Layer 4 of a small transformer language model trained on English Wikipedia (11 layers, counted from 0, width 128).
A neuron's activation on a vector x is GELU(weights . x), where the dot is the dot product.
The model reads these tokens: "V" " con" "f" "ir" "med" " the" " return" " of" " the" " se" "le" "ction" " event" " for" " the" " 2023" " cont" "est" "." "\n"

The vector x that enters this layer's MLP at each token. A number n stands for n times 0.04.
0 "V": 22 -34 23 -24 -10 -28 3 -1 -56 -29 33 2 -10 0 2 1 -31 27 14 8 -8 3 -35 47 -46 11 4 2 37 21 -26 -11 21 -12 -8 -12 -3 -3 -6 35 34 15 -28 -23 1 18 -20 -26 -41 22 -36 -6 12 -4 -10 7 -29 -9 42 9 15 -20 -2 23 7 39 -42 -26 -1 -2 3 -46 13 -29 31 -6 -15 -22 37 34 23 17 -31 27 7 -49 -15 10 13 -9 -29 0 66 8 -9 3 9 -5 11 10 -7 11 4 41 23 -12 15 -12 -11 34 54 -44 -23 19 10 -8 -18 -1 -33 5 56 1 4 9 -17 14 -51 -10
1 " con": 43 -14 -16 4 -18 1 -12 7 -26 -4 20 -1 -40 3 7 -27 -38 21 10 16 -5 -13 -20 37 -22 0 -13 19 1 -25 -54 9 35 -24 -6 8 6 11 -9 40 20 12 -14 -5 10 9 -11 -11 -15 8 -22 -23 -8 21 3 -3 -18 0 -5 6 -3 -4 -2 7 22 33 -43 -45 -46 -11 7 -27 -34 -40 -4 10 -11 -11 46 74 8 66 -17 13 -8 -30 -23 -28 37 3 -19 9 57 37 47 0 38 4 -8 21 14 18 -19 9 9 -13 9 33 4 10 36 -10 -5 7 10 -33 0 -15 3 23 24 14 -21 7 -31 -7 -44 -13
2 "f": 4 -1 16 -1 -6 -13 14 7 -36 -5 28 0 -40 -18 17 10 -38 54 14 38 -21 -18 -26 5 -30 16 -9 -1 54 4 -29 15 29 -2 -27 -34 2 18 -14 4 20 35 -45 -5 46 8 -31 -11 3 8 -33 -25 33 -6 22 -3 -10 -9 5 -15 16 -28 -19 -20 24 49 -29 -10 -20 -17 -17 -32 -19 -10 34 15 17 -5 35 46 19 40 -6 22 -13 -4 -22 -17 -5 -5 -26 1 41 6 39 -11 48 30 6 5 3 -5 -37 15 -30 -35 16 -3 -7 1 24 -6 15 3 56 -21 22 -4 -4 17 -12 9 0 -36 22 -17 -40 -36
3 "ir": 21 -24 16 -15 21 -36 -34 17 -33 -20 15 0 -21 -32 36 -8 -27 43 11 41 -30 -6 -23 10 -30 30 -21 -7 77 -16 -7 2 47 -19 -5 -35 11 -15 -22 37 18 18 -29 -2 1 10 -38 18 -1 3 -4 -17 17 6 4 -27 -8 -1 -5 19 -11 -18 -10 -25 29 36 -47 -29 -24 -1 -9 -38 4 -11 26 0 -47 -13 23 -6 12 -11 -8 12 14 -5 -5 -20 6 -34 -25 24 93 6 35 12 15 25 -3 33 3 18 -22 33 1 -8 23 -1 -12 7 45 -16 2 4 32 21 -5 -5 -6 8 10 7 11 -10 6 24 -44 -29
4 "med": 12 -37 37 6 -15 -14 6 16 -49 -16 4 -2 -17 -4 41 -8 -46 25 30 19 -1 0 -24 28 -54 12 -1 -8 40 -5 -12 -1 38 -31 -4 -25 1 -7 -18 22 50 11 -31 -7 8 0 -23 -21 4 6 -19 -1 17 13 6 11 -13 -5 32 26 -20 -20 16 -15 29 48 -49 -21 -29 -13 -18 -37 5 -31 14 -10 -40 -7 39 6 14 37 -69 32 -9 -38 -9 -5 -8 -30 -30 -17 84 0 -5 10 20 14 12 25 15 24 -5 54 45 -11 10 26 4 14 -3 -21 2 -15 3 -1 -13 -11 -8 0 48 2 1 1 -15 8 -28 -19
5 " the": 36 -28 14 -6 -25 -29 11 7 -74 -35 6 16 -77 8 0 -23 -25 34 10 8 -4 -11 5 24 -35 9 -25 12 13 -4 -31 6 27 2 2 -30 18 -4 -12 16 29 32 -4 3 -3 17 8 0 6 1 6 -4 -9 14 16 1 4 -1 28 11 1 -5 -7 -8 15 20 -13 -18 1 3 0 -36 0 -30 -14 -2 -11 6 35 45 21 38 -51 3 -21 -44 -7 -3 0 -10 -36 -1 61 61 -21 2 13 -10 1 5 22 2 -19 44 11 -19 -1 22 9 5 43 -41 20 -6 3 -2 6 -33 -22 20 42 10 -6 -5 -25 0 -44 -11
6 " return": 2 -25 13 16 -2 -16 20 23 -48 -12 -1 0 -52 -7 49 -23 -46 37 5 17 -21 -2 -14 26 -34 -21 3 33 35 -6 -13 -1 41 -6 -12 -30 2 -11 -6 30 37 22 -38 1 0 40 -20 -39 -18 23 -23 -2 -7 -3 0 6 24 8 -5 13 -21 0 -13 -3 17 42 -55 -43 -11 3 -1 -48 -21 -15 19 19 -14 6 29 49 -4 13 -24 26 8 -39 -18 -17 3 -4 -24 3 64 31 2 -1 4 19 -20 0 23 4 -32 13 -8 0 5 22 3 -11 45 -16 6 -2 27 -5 14 -37 14 31 47 -7 -24 -18 8 31 -43 -32
7 " of": 2 -43 14 25 -5 -27 1 -3 -29 -44 11 -6 -66 -3 27 -17 -41 30 1 21 -11 -41 -20 30 -27 -2 -9 15 30 -16 -16 -10 34 -9 -3 -30 -9 1 -5 20 28 46 -11 -7 0 17 6 -18 0 2 -3 -6 3 7 13 -12 -6 -5 28 28 9 -9 -1 -4 36 40 -48 -10 -25 -17 -14 -35 -14 -22 -8 -2 -19 9 24 38 -4 57 -40 39 -16 -19 -9 -10 -10 -18 -47 0 78 37 9 -5 24 9 7 9 2 11 -13 38 30 9 4 28 -6 -5 42 -21 24 -17 5 9 3 -28 -15 5 41 25 12 -8 -1 1 -34 -1
8 " the": 37 -31 11 -2 -18 -31 11 4 -75 -38 3 17 -77 7 8 -19 -26 39 13 12 -3 -16 3 28 -17 11 -21 15 10 -8 -29 8 27 6 6 -35 17 -9 -8 16 28 38 -11 2 0 9 3 1 1 0 3 -8 -4 14 15 -7 12 -5 23 6 2 4 -9 -6 25 28 -18 -10 -3 5 0 -38 -6 -29 -12 0 -12 9 33 40 15 38 -52 7 -30 -40 -9 -6 2 -8 -29 -1 58 66 -16 3 16 -4 -3 3 24 0 -19 44 7 -18 -7 20 9 4 32 -35 25 -5 5 1 1 -40 -22 16 40 9 -5 -4 -18 -3 -45 -17
9 " se": 17 -28 4 12 -13 -16 23 0 -51 3 16 5 -48 -1 32 -28 -27 47 -13 -3 5 -12 -33 22 -47 -2 -7 10 18 -2 -11 -2 49 13 0 -27 31 27 1 16 8 14 -50 -21 26 16 -12 -6 -4 19 -40 17 7 2 29 -25 11 0 1 29 -17 -2 -20 -14 20 16 -63 -10 -24 -6 6 -33 -19 -35 -15 24 -13 -8 32 59 -10 39 -45 17 -12 -43 -23 -25 16 12 -30 -2 41 24 36 -1 6 21 3 -2 46 16 -22 24 -3 -14 13 25 -12 0 30 -4 -5 16 -7 -11 12 -48 -15 36 49 -7 -8 10 -20 9 -44 -5
10 "le": -15 -3 25 24 11 -8 5 7 -62 -15 17 0 -23 3 42 8 -9 39 -14 15 4 -7 -40 8 -39 -14 -4 18 50 -20 -22 14 61 -4 -14 -26 3 19 -17 2 -4 53 -41 -15 31 45 -18 -34 6 -15 -14 -4 -3 -24 41 -20 -1 15 25 22 2 -21 -19 -30 27 4 -35 -7 -11 10 0 -40 -14 -15 -7 20 -48 -6 18 10 -15 43 -39 20 17 -48 -20 -9 4 -7 -7 34 55 19 35 5 35 8 -29 22 25 6 -34 23 -26 -7 7 -7 7 -13 29 -11 -14 -23 12 11 20 -15 22 26 15 -11 19 5 -12 -12 -34 -49
11 "ction": 9 -16 0 14 3 -33 25 0 -44 -14 23 20 -49 6 57 -14 -54 17 -16 22 14 -1 -27 35 -71 3 5 -7 62 21 4 1 37 3 -3 -32 -7 11 -16 28 27 5 -42 -6 0 32 -14 -43 -17 2 -25 -1 12 -18 22 -7 -5 2 26 27 8 -15 -27 -31 15 34 -29 -14 3 3 2 -24 6 -24 14 6 -43 -13 29 36 12 20 -68 4 10 -33 -22 -7 7 -4 -36 -4 62 23 6 -3 -3 1 -9 3 28 19 -44 47 3 -22 17 19 -7 7 39 -35 -1 -11 13 25 5 -11 -27 -2 42 11 0 -5 -8 -1 -43 2
12 " event": 26 -22 -1 -5 -40 -13 15 -10 -42 -22 6 21 -37 -10 48 -10 -64 40 -23 -11 5 -10 -16 7 -55 2 2 13 20 5 -25 5 16 -27 -1 -30 3 9 2 37 36 40 -31 6 10 14 -28 -25 -13 1 -27 -4 12 -11 10 14 -12 5 29 24 -10 -27 -16 8 32 16 -42 -26 -18 -8 -3 -22 -3 -24 20 10 -35 -7 31 47 11 50 -27 28 12 -61 -39 -16 6 -11 -27 -14 75 26 10 3 1 9 -15 21 12 26 -29 40 0 5 32 44 -25 7 27 -7 23 4 24 -9 1 -15 -4 2 44 4 -17 3 -18 6 -37 5
13 " for": 9 -38 31 22 -17 -6 -3 0 -59 -9 8 -9 -52 -20 13 -31 -44 48 2 3 -10 -18 -32 18 -33 6 -6 13 20 -11 -11 4 30 -19 -14 -21 6 -8 -8 28 30 42 -47 -7 2 22 2 -29 1 13 -21 8 -3 18 15 25 11 -2 22 8 -6 -13 1 6 31 43 -43 -13 -21 -2 -6 -32 -20 -16 -15 -17 -19 2 28 34 -9 68 -36 40 -27 -20 -6 -21 -7 -22 -25 7 79 28 -7 3 14 11 5 23 3 13 -28 42 21 10 -4 28 -11 7 40 -17 24 -6 16 -5 15 -25 -23 4 32 17 9 -14 -21 -14 -20 -3
14 " the": 39 -35 14 1 -18 -32 8 -1 -80 -30 -2 17 -77 8 11 -14 -23 41 7 10 -11 -24 1 31 -21 13 -22 15 14 -4 -31 10 24 8 11 -30 16 -12 -8 23 24 35 -17 1 5 15 1 -2 2 -7 7 -8 -4 14 16 -2 12 -3 20 11 -2 4 -12 -10 29 27 -13 -8 -5 6 0 -42 -5 -29 -6 -2 -11 5 23 42 12 41 -51 9 -21 -33 -8 -8 6 -9 -29 -2 58 67 -16 4 22 -7 -7 4 21 -3 -27 41 -2 -14 -4 31 11 2 31 -31 25 -6 4 -8 4 -29 -19 18 36 12 -5 -10 -25 -6 -43 -17
15 " 2023": 13 -32 11 14 -13 -21 46 -4 -74 -23 -18 0 -39 12 40 -36 -41 17 -13 7 -8 -28 2 44 -64 4 3 13 26 -4 -27 -4 41 4 4 -35 5 -15 -13 30 43 21 -39 -8 31 29 -16 -44 -7 -4 -24 -12 12 6 0 -12 4 -12 31 22 0 11 10 -1 38 18 -47 0 -25 6 -10 -30 -20 -24 16 13 -6 5 23 40 4 20 -21 26 -5 -54 -28 -9 -1 2 -35 -8 49 23 -2 24 -1 15 -8 -3 9 -3 0 23 17 -16 23 45 -2 1 29 -19 11 19 15 -3 -16 -10 -3 20 55 -9 1 34 -32 -3 -49 -22
16 " cont": 29 -32 7 3 -21 0 10 -6 -50 -16 26 7 -47 -3 17 -17 -52 45 -5 34 -27 -5 -33 20 -24 1 -4 8 19 4 -43 8 34 4 -1 -21 13 20 -14 63 24 52 -28 -22 1 28 -23 -29 -14 19 4 -10 10 27 6 10 -11 1 6 10 -7 -22 -8 3 54 30 -39 -52 -23 18 9 -41 -21 -33 0 10 6 -10 31 55 -2 48 -3 8 5 -37 -22 -18 14 -20 -20 -14 55 29 18 5 3 -5 -24 -5 15 -16 -25 37 0 1 -4 16 -18 10 27 -15 9 -18 -5 3 17 -11 -7 53 25 -3 -3 -20 2 9 -21 -19
17 "est": 20 -23 22 0 0 -23 9 8 -9 -33 11 9 -36 6 11 12 -63 44 9 7 -12 -2 -15 36 -45 19 9 6 31 -12 -23 -3 59 -13 -16 -43 13 3 7 51 -4 26 -24 0 -3 23 -17 -17 -9 1 1 -5 -7 -17 4 -11 -11 16 14 8 -10 -24 14 -25 20 35 -31 -30 -28 12 -23 -26 12 -40 41 10 4 -4 0 50 9 17 -14 20 5 -32 -37 -20 6 8 -35 -1 51 40 -3 35 32 6 7 -22 -4 19 -45 17 -7 -27 38 7 -10 11 43 -23 8 -19 37 23 5 -16 1 -5 11 -5 10 -27 -6 10 -52 -32
18 ".": -2 -21 -3 -22 -7 -8 -14 3 -24 -19 23 3 -56 12 9 -16 -31 33 7 14 12 -18 -7 2 -48 10 2 -4 34 12 -42 7 40 -8 -13 -28 4 -3 30 23 32 24 -8 -24 0 20 -3 16 7 21 -13 2 -9 10 0 12 -33 0 10 5 16 4 10 1 3 33 -22 -8 -40 -11 -8 -42 19 -20 -12 -15 -21 7 38 37 9 35 -28 18 -16 -48 -42 8 3 -19 -13 -6 87 39 -6 9 -26 7 3 9 9 12 -30 37 6 -5 -10 25 5 -16 61 -53 -13 22 3 5 15 -19 -2 20 35 -5 18 3 -35 -15 -53 11
19 "\n": 28 -32 9 -19 -21 -23 14 -6 -51 -27 16 3 -74 0 34 10 -13 40 -11 9 1 7 -14 -6 -36 -1 0 -7 19 -6 -54 6 30 2 -6 -11 -6 1 -9 8 19 9 6 -33 8 14 6 11 -8 21 8 4 22 -3 -4 -5 -6 1 6 9 7 2 7 11 44 47 -60 -1 -40 16 5 -31 -10 -31 -12 -4 -30 -6 33 31 13 25 -47 19 20 -38 -11 -16 16 -16 -17 -1 40 52 4 7 -17 -3 4 20 -17 -1 -29 48 11 -12 14 2 23 -26 40 -27 -4 12 16 -3 20 -11 3 18 49 -11 18 21 -39 -6 -50 1

Each question shows the input weights of one neuron of the MLP. A number n stands for n times 0.012.

n11: 12 -12 0 -22 8 -8 19 -11 -1 4 33 -13 -7 5 -8 -7 7 -18 25 -7 5 10 31 -7 -5 7 -8 -12 -11 -19 -10 -14 2 -23 -16 24 12 12 -14 0 -5 0 5 1 15 18 -7 43 1 2 1 7 -9 2 11 24 -8 -30 26 5 -13 -11 -19 26 -40 -6 17 4 -14 27 9 -16 31 4 -11 -4 15 -1 2 7 3 27 8 18 5 -5 -16 12 12 -20 -11 1 -12 4 -2 25 -19 -21 7 0 8 16 7 14 8 0 0 -6 -7 15 -11 8 -33 24 26 8 -4 -2 -6 -3 -2 -28 9 4 2 -13 -20 47
Its three highest activations, in order, are on tokens 18 ".", 0 "V", 19 "\n"

n506: 3 23 15 -23 -12 9 -2 8 31 4 0 -24 13 -5 2 -8 -16 -7 -7 -31 -22 -4 25 -10 3 3 6 9 0 13 20 1 -9 34 18 18 2 -9 -5 2 10 3 10 5 -18 4 8 -10 -22 7 45 -20 17 7 13 -12 0 2 -17 12 -8 18 -15 -4 -10 -15 -18 -13 17 26 -24 -23 4 0 2 7 20 -1 3 -12 -11 -11 -5 15 5 -7 2 -12 4 24 -16 -3 7 22 9 -5 8 33 -1 -10 7 19 0 -9 9 -5 -18 -5 -15 0 7 -4 -28 12 26 -21 26 8 -6 -1 36 -9 1 2 -38 -10 27 -16
On which token does it fire most, and how strongly? 6 " return", at about 0.57

n456: -20 -7 6 -12 16 0 14 4 5 -5 17 -6 -4 -18 -9 11 -2 -7 4 10 18 13 -21 -3 3 6 25 -31 -6 24 11 25 9 -5 -16 -11 -4 -31 23 20 -6 -20 5 -19 -9 -32 24 16 2 -6 11 3 29 24 11 -20 0 -20 0 -3 14 5 12 -20 -3 -28 0 13 -8 5 -10 -10 -18 2 9 0 8 21 6 19 3 -41 -15 9 0 5 6 15 10 0 17 5 -9 2 -16 16 -21 -25 -9 0 16 4 30 3 10 -13 18 19 -38 21 4 7 -6 13 28 6 1 -6 21 -6 6 16 1 -10 -27 0 -13 4
It fires most on token 18 "."

n7: 10 -3 21 31 14 -20 -7 -44 19 4 5 7 -20 25 10 29 6 7 -17 -8 17 -12 -25 19 -11 25 30 -6 -15 -3 20 22 -18 -6 6 -2 3 -34 27 4 -23 17 17 -6 -17 16 6 4 4 -10 5 -12 16 7 -4 -2 -5 -18 -9 -1 -30 26 -42 26 -23 -5 8 22 9 -11 -12 12 -5 -15 6 8 -22 -11 10 -33 8 23 1 -14 3 0 -6 -12 11 -10 -17 16 -1 24 -27 -3 8 -21 -36 9 -9 -12 25 -23 16 -2 7 18 14 -11 -21 17 -4 -23 4 14 5 6 1 5 -16 -24 18 -8 -35 -14 8 6
It fires most on token 14 " the"

n401: 5 -9 -4 -7 7 -7 18 0 -3 -1 -19 21 -10 19 6 2 0 5 -13 -29 -9 22 -8 3 -12 -4 -11 10 -9 -24 -20 -15 -19 -14 -19 3 -35 -1 0 -10 6 0 -11 4 -4 -9 5 5 -9 -5 7 -8 -22 1 16 3 -14 -11 6 2 5 -9 -8 12 -41 -6 26 1 5 -5 -20 -20 -13 6 -9 2 -10 18 17 23 12 8 0 30 2 0 23 -24 -1 -23 11 21 -12 8 9 2 -23 -22 -8 -11 -14 35 31 -4 5 -7 12 1 -18 -1 -35 12 -21 -3 -12 17 32 -17 1 -18 10 7 -7 5 7 3 -2 -11
Its three highest activations, in order, are on tokens 12 " event", 5 " the", 1 " con"

n174: -5 -5 7 -4 -10 10 24 -10 -2 0 19 -1 -16 -14 8 0 -12 -18 -23 -9 -28 7 18 20 -22 -19 -23 22 6 -20 -12 -29 2 -16 5 12 12 -16 41 1 -20 9 7 30 -9 -16 -13 1 -27 -13 67 -4 5 6 -27 17 6 12 27 -2 -10 3 3 -2 -16 12 -21 -12 1 -9 19 9 15 4 -15 -16 0 9 0 -27 -10 13 6 15 12 -5 22 24 32 0 -4 10 -6 -5 -4 -3 -17 15 13 15 11 17 8 -12 -3 -2 8 23 16 1 -13 2 0 -20 3 -31 -16 0 -5 -9 8 37 28 -9 -13 6 10 14
It fires most on token 7 " of"

n189: -8 -4 -5 3 16 -11 -14 -9 -5 -12 -17 14 0 -9 0 20 -22 2 12 -10 2 3 -11 -16 -7 -10 9 -15 5 23 -15 18 14 -12 -18 8 25 14 2 -3 -22 11 0 6 -26 6 5 12 -4 6 9 6 -5 -10 23 6 -34 21 8 14 16 13 -2 -9 -15 -12 1 11 25 -23 7 9 6 7 -28 -12 7 12 7 -4 -3 -3 25 -31 -17 -12 7 -12 -3 5 10 22 -3 35 -14 0 -12 10 18 -2 -5 2 10 24 4 -27 10 -11 -20 29 -5 5 -11 -15 -16 -14 -3 -5 -9 19 -11 -13 -14 -9 3 -3 -1 20
Its three highest activations, in order, are on tokens 18 ".", 5 " the", 8 " the"

n208: -12 3 -24 14 -3 5 8 3 1 -26 -10 6 -9 0 -14 -6 -11 5 -1 -7 0 -13 24 -6 17 20 -11 -2 18 11 8 15 -10 -6 4 -12 17 -34 27 21 -22 -2 -1 17 -1 -17 7 -3 11 -12 -2 30 14 17 -35 -10 17 -6 -14 8 9 22 44 6 -20 0 19 -9 -39 -8 -1 -16 7 -21 -12 -8 -21 -17 -16 -2 -3 11 15 4 -1 -16 27 -8 -1 1 3 -5 -14 -11 -20 4 9 8 -8 18 14 -8 25 12 24 6 12 -6 -13 20 6 21 -2 15 3 -9 8 -17 4 21 6 -33 15 16 2 -38 15 -29
It fires most on token 15 " 2023"

n273: -12 6 -13 -6 -20 13 9 15 -8 -2 -13 34 16 -18 -23 -7 6 11 -16 -2 -7 12 17 -22 -25 15 -39 -1 2 23 15 -4 -2 11 -12 8 -12 -9 -12 1 19 -27 -1 5 28 12 -13 22 8 13 -14 1 -16 -13 8 -8 29 -3 -5 -45 16 1 8 -1 -10 18 11 -20 -19 -19 -19 9 12 20 -25 9 9 -11 0 -32 8 8 -9 6 -7 4 6 -13 -15 29 -12 2 -6 14 11 -4 26 -2 32 -29 -23 -16 4 4 0 -11 5 23 -3 -21 -14 18 15 13 20 7 -18 10 -10 -12 -12 -4 28 5 15 35 -10 21
On which token does it fire most, and how strongly? 2 "f", at about 1.1

n478: -12 22 11 15 3 -1 -13 -47 51 -26 -23 -8 14 3 -4 -28 10 27 -2 -12 10 12 9 13 -7 -22 -7 4 13 -3 19 19 9 -3 35 15 18 20 0 30 27 -19 -10 -10 -29 -5 4 6 -7 -3 -1 14 9 4 -5 2 -9 10 0 -20 -21 4 -16 12 -14 6 -8 -4 -11 8 -5 -9 2 34 16 0 -12 -24 6 -3 7 -2 -17 15 17 28 6 -17 -8 2 28 -32 -10 2 14 12 -6 10 2 -18 -16 4 5 -4 1 44 6 12 5 2 -12 6 6 -24 18 -1 22 -18 -6 22 -7 -16 -28 -29 6 14 -2 -22
It fires most on token 6 " return"

n193: 7 -13 10 20 -4 8 2 -21 -32 11 17 -8 7 4 -13 -1 0 15 4 21 -4 7 4 12 11 -36 13 11 5 -4 -14 -17 -2 5 -13 12 -1 2 13 -1 -5 -5 -13 5 0 11 15 17 -8 27 -14 -1 -3 -11 8 17 -7 15 -3 26 -4 -10 -11 -26 -25 -15 5 14 13 -10 32 40 -23 13 13 -11 -14 -20 -13 -22 -14 19 26 -16 1 16 -26 -6 -2 29 11 17 15 -25 -11 -23 3 -5 -2 19 -14 16 -10 15 14 -1 0 -7 11 -16 2 -2 29 -23 7 -19 12 -1 10 26 -8 -7 8 -17 -4 19 24 4
It fires most on token 10 "le"

n36: -34 -10 -7 18 9 0 6 -28 -14 10 -8 -16 5 16 -12 -12 7 44 1 5 -10 -26 -22 -30 -7 -13 -13 -17 27 30 15 -25 -8 -17 16 -2 -10 -3 22 -10 13 26 5 -16 -12 25 -14 -16 -3 5 5 -22 -24 -9 -13 19 11 10 17 -16 -28 14 14 -1 -2 11 -2 8 -9 11 -10 6 -4 17 2 -6 -14 -2 -9 -9 -26 35 -28 1 2 42 22 2 30 -17 20 3 -9 -8 1 1 -7 -11 -21 9 -14 -14 19 12 -2 -9 -3 1 14 -1 10 57 9 -14 -9 24 14 7 -4 -12 -8 3 -32 12 -4 -16 41 -10
On which token does it fire most, and how strongly? 13 " for", at about 2

n123: -19 -2 -7 -6 17 8 19 1 -23 -2 -24 15 -12 8 19 -1 -22 -8 -14 -1 6 5 -10 5 6 3 8 11 0 0 15 1 -14 16 -13 9 2 18 -21 -17 -11 -21 2 38 -24 29 22 13 -24 -22 -5 -19 7 22 7 -33 -8 5 20 -13 14 -8 18 2 -13 15 6 -18 17 14 24 -11 4 0 -29 8 32 -27 -3 24 -1 5 30 -3 -14 1 29 23 15 -14 -7 14 -33 9 20 -3 10 -22 -10 -6 7 -16 23 11 22 -21 -25 5 5 19 7 -7 17 -18 3 22 -9 -12 -6 3 -3 20 5 -6 12 -2 14 17
On which token does it fire most, and how strongly? 5 " the", at about 0.53

n256: 3 -1 5 5 7 12 26 -1 3 16 13 -12 -2 5 -31 -5 -9 10 -14 -1 4 -9 -7 -12 -5 2 -11 14 -27 -4 8 -28 -6 -4 -12 -12 9 25 4 27 22 8 3 0 -22 -15 19 -7 -11 19 -5 -18 24 2 3 -5 -4 -13 7 -32 14 18 0 4 -27 -20 15 -4 21 12 0 18 14 -1 -13 -31 -22 -32 15 12 0 -10 -17 -17 -13 -6 34 20 10 5 12 1 1 5 -1 -10 20 -26 6 -26 17 21 4 4 -6 4 7 3 9 -14 -11 -11 11 4 9 5 -13 7 -25 13 -7 -20 -20 24 42 -22 -3 17
It fires most on token 5 " the"

n248: -3 12 -6 -30 12 -7 -5 -2 3 -7 -3 21 -8 -31 -8 2 1 -12 -2 -6 -2 26 19 -18 8 5 27 9 -12 -11 19 24 2 11 -6 18 33 -6 -2 -2 -8 -23 -15 -23 -23 -34 -19 -16 -8 26 -13 1 1 4 -15 -15 23 -15 -16 -3 -14 8 14 -27 16 14 -25 17 4 22 -14 9 -7 -16 24 -13 -11 18 2 -12 -15 0 -10 1 -12 -13 13 17 -18 -9 14 10 22 -7 -31 11 15 7 12 1 15 16 9 1 28 0 18 27 -16 3 2 5 2 38 -17 -29 -29 -19 20 7 -5 -2 14 12 18 -18 6 12
It fires most on token 4 "med"

n205: -1 -14 -27 16 1 3 34 15 -16 37 4 27 12 2 26 -31 10 4 8 -1 1 -31 -2 4 3 26 -15 -18 -15 29 12 -33 2 19 -15 -13 -20 21 10 9 25 -27 5 -22 -16 -10 31 -14 51 -3 1 -2 -40 -22 -9 12 5 7 2 -14 20 3 -20 4 -17 0 34 2 -2 7 -18 41 0 4 3 14 -7 2 -18 -5 -37 17 -10 5 38 -35 -10 4 23 50 6 -1 -18 0 11 19 -4 12 10 3 7 -10 2 -16 -2 -30 -7 18 -22 -4 24 13 3 2 -1 -1 -25 53 7 -14 3 34 4 -23 -24 -24 -11 6
It fires most on token 11 "ction"

n154: -1 15 -12 -12 -9 18 -12 -6 5 7 -2 -16 -21 -13 30 3 20 6 -19 4 -5 -15 0 -15 4 15 30 15 -1 5 5 0 -11 19 -1 -22 25 -5 9 -10 -20 5 -4 -4 6 9 -7 12 -15 -22 12 19 8 19 -14 20 -15 22 -13 22 0 -18 -16 -6 5 17 2 16 -25 14 -1 18 0 19 -10 3 11 -11 17 -5 -14 -5 4 12 -19 -4 7 -6 -30 24 -16 -8 21 -6 -7 -8 19 23 9 2 -17 12 -12 18 -35 22 -20 -7 -16 -1 -7 -3 -10 36 -11 11 -10 18 -18 -37 -7 -4 12 -15 23 4 8 4
Its three highest activations, in order, are on tokens 2 "f", 3 "ir", 13 " for"

n113: 30 27 27 3 4 5 6 -25 -9 12 1 13 13 -15 -18 -20 -31 12 23 15 27 -6 -14 -9 35 -3 11 31 -25 -8 16 -18 -24 13 -6 21 18 12 -20 -22 -37 1 -11 -31 19 -14 -8 15 12 1 7 15 13 21 11 -13 20 -13 -43 -2 8 -29 -20 6 22 15 -13 -19 15 13 0 -18 4 1 16 -29 2 15 -5 -14 -5 -11 -9 -10 -22 -16 -1 -4 -27 12 21 44 6 17 3 13 -6 13 -13 -35 -23 -3 -19 -26 14 -17 -9 4 -10 -9 32 1 -14 -14 18 16 11 8 35 8 -2 -31 -2 19 34 -4 32 -17
Its two highest activations, in order, are on tokens 2 "f", 10 "le"

n25: -5 6 2 -21 7 21 -22 -12 23 -14 18 7 6 11 18 6 22 3 12 14 -8 25 -8 18 3 -19 12 16 5 -32 6 17 -6 -28 24 -2 -11 7 3 29 -26 -3 9 6 -11 -13 0 -8 10 7 9 14 -4 24 18 -20 -3 -10 3 -8 -21 -26 -15 13 -9 23 21 -18 13 10 -2 -8 -5 -8 -8 5 -9 3 -3 9 -20 5 -42 37 5 3 16 6 5 -5 34 45 -6 -20 -12 -4 -14 9 -4 -16 2 -25 -3 -22 -35 1 -2 9 9 5 13 -2 0 23 7 3 21 -2 -25 -46 0 19 11 21 -2 2 -16 3
On which token does it fire most, and how strongly? 10 "le", at about 0.52

n336: 3 -13 15 0 13 35 25 23 -8 -7 4 9 -10 -11 -15 -4 10 15 -34 -4 -11 13 -19 32 22 17 -11 12 -5 27 11 5 13 5 -17 -37 38 8 34 0 -4 -53 16 -2 -17 -17 4 -6 -36 -12 -5 -13 10 -18 25 32 2 7 23 19 -20 -24 -7 -20 -2 11 24 -12 0 -2 21 -6 6 8 -1 -10 -25 3 12 -7 5 -3 -5 -23 13 3 15 0 11 -7 15 4 -10 -26 18 12 -17 -29 -1 3 -11 -9 16 16 -14 14 -3 12 -19 -20 -28 -11 -15 -4 -13 -12 -11 11 -2 2 -9 -21 -48 -14 1 -3 -5 30
It fires most on token 11 "ction"

n397: -30 -22 10 2 -4 -13 -15 12 61 -5 7 -20 4 -29 1 -11 0 -24 -24 14 -2 -23 18 7 -12 2 -15 -19 15 37 -9 10 7 -17 4 5 21 -21 19 -13 -21 -4 28 -3 14 -40 -15 27 19 -10 -6 -5 -8 -6 11 -6 10 -9 -12 -7 -6 14 18 -14 -31 -10 2 7 -21 8 -11 -8 -4 -14 -3 11 -1 2 21 -18 27 -11 -7 -15 16 1 15 -23 -17 4 -19 9 8 22 2 -27 -35 -9 37 15 -6 -17 -3 25 10 1 -5 -12 -16 16 23 12 -21 0 18 2 10 12 13 3 -6 -23 -20 -24 -1 5 -22 -12
Its two highest activations, in order, are on tokens 3 "ir", 18 "."

n184: 0 15 -30 4 -15 -4 2 -49 2 -4 5 24 -3 31 14 3 19 28 -12 -49 -14 46 -5 32 14 7 -3 -2 15 13 0 -21 -25 -7 3 23 -7 -10 -20 21 -6 8 2 23 -15 -1 30 14 -7 -28 16 -6 8 -12 -5 9 -40 -17 0 -22 -17 -11 -24 -6 -8 7 14 -3 -6 -11 33 -8 8 -14 -2 1 -10 -5 -13 7 9 -24 -11 29 5 7 17 -32 5 23 1 -38 -5 10 -3 8 6 1 -9 4 2 -9 21 -19 14 -8 -20 -3 -18 -3 2 -5 -1 -18 -6 9 -14 12 7 15 9 -12 16 24 -34 21 1 -12
It fires most on token 0 "V"

n490: -19 -4 25 -5 -6 21 3 17 -4 16 15 11 2 22 -2 -8 29 4 3 10 -4 2 16 10 7 2 -11 4 5 -16 -5 20 -24 23 30 -18 23 -22 -17 -10 -27 27 10 1 0 28 59 29 -21 -9 2 11 1 15 -14 46 -1 -1 -4 -9 9 -26 7 -16 -10 -15 41 -7 5 17 15 -6 -6 4 21 -12 17 0 0 -12 -4 -33 26 -3 2 -24 -16 0 33 3 -14 -7 -16 3 -9 -12 21 -21 -13 -3 19 44 -2 9 23 -19 -6 -9 7 11 11 -18 13 -13 -13 -22 -3 12 -12 17 15 -5 13 19 -36 -7 -14 16
On which token does it fire most, and how strongly? 5 " the", at about 1.6

n211: -11 -18 -3 17 -7 4 13 7 14 -12 7 -27 32 -24 -14 -1 6 -9 -8 -17 -9 9 6 -20 -17 -2 -8 21 -4 -27 12 20 9 -11 14 4 11 -8 -44 14 2 2 -10 15 7 30 3 32 27 24 -6 34 5 43 -22 12 13 21 12 -2 -17 22 -4 9 -32 3 -5 -5 29 4 -29 11 2 -8 10 -6 14 11 30 0 14 6 -9 22 9 -4 12 -26 -3 8 -7 -26 2 -16 18 -34 -19 -9 13 -15 -13 -15 42 21 -10 -3 3 14 -12 24 -14 32 13 6 0 -28 10 8 31 -5 -6 -14 -28 -12 -38 11 -1 4
It fires most on token 4 "med"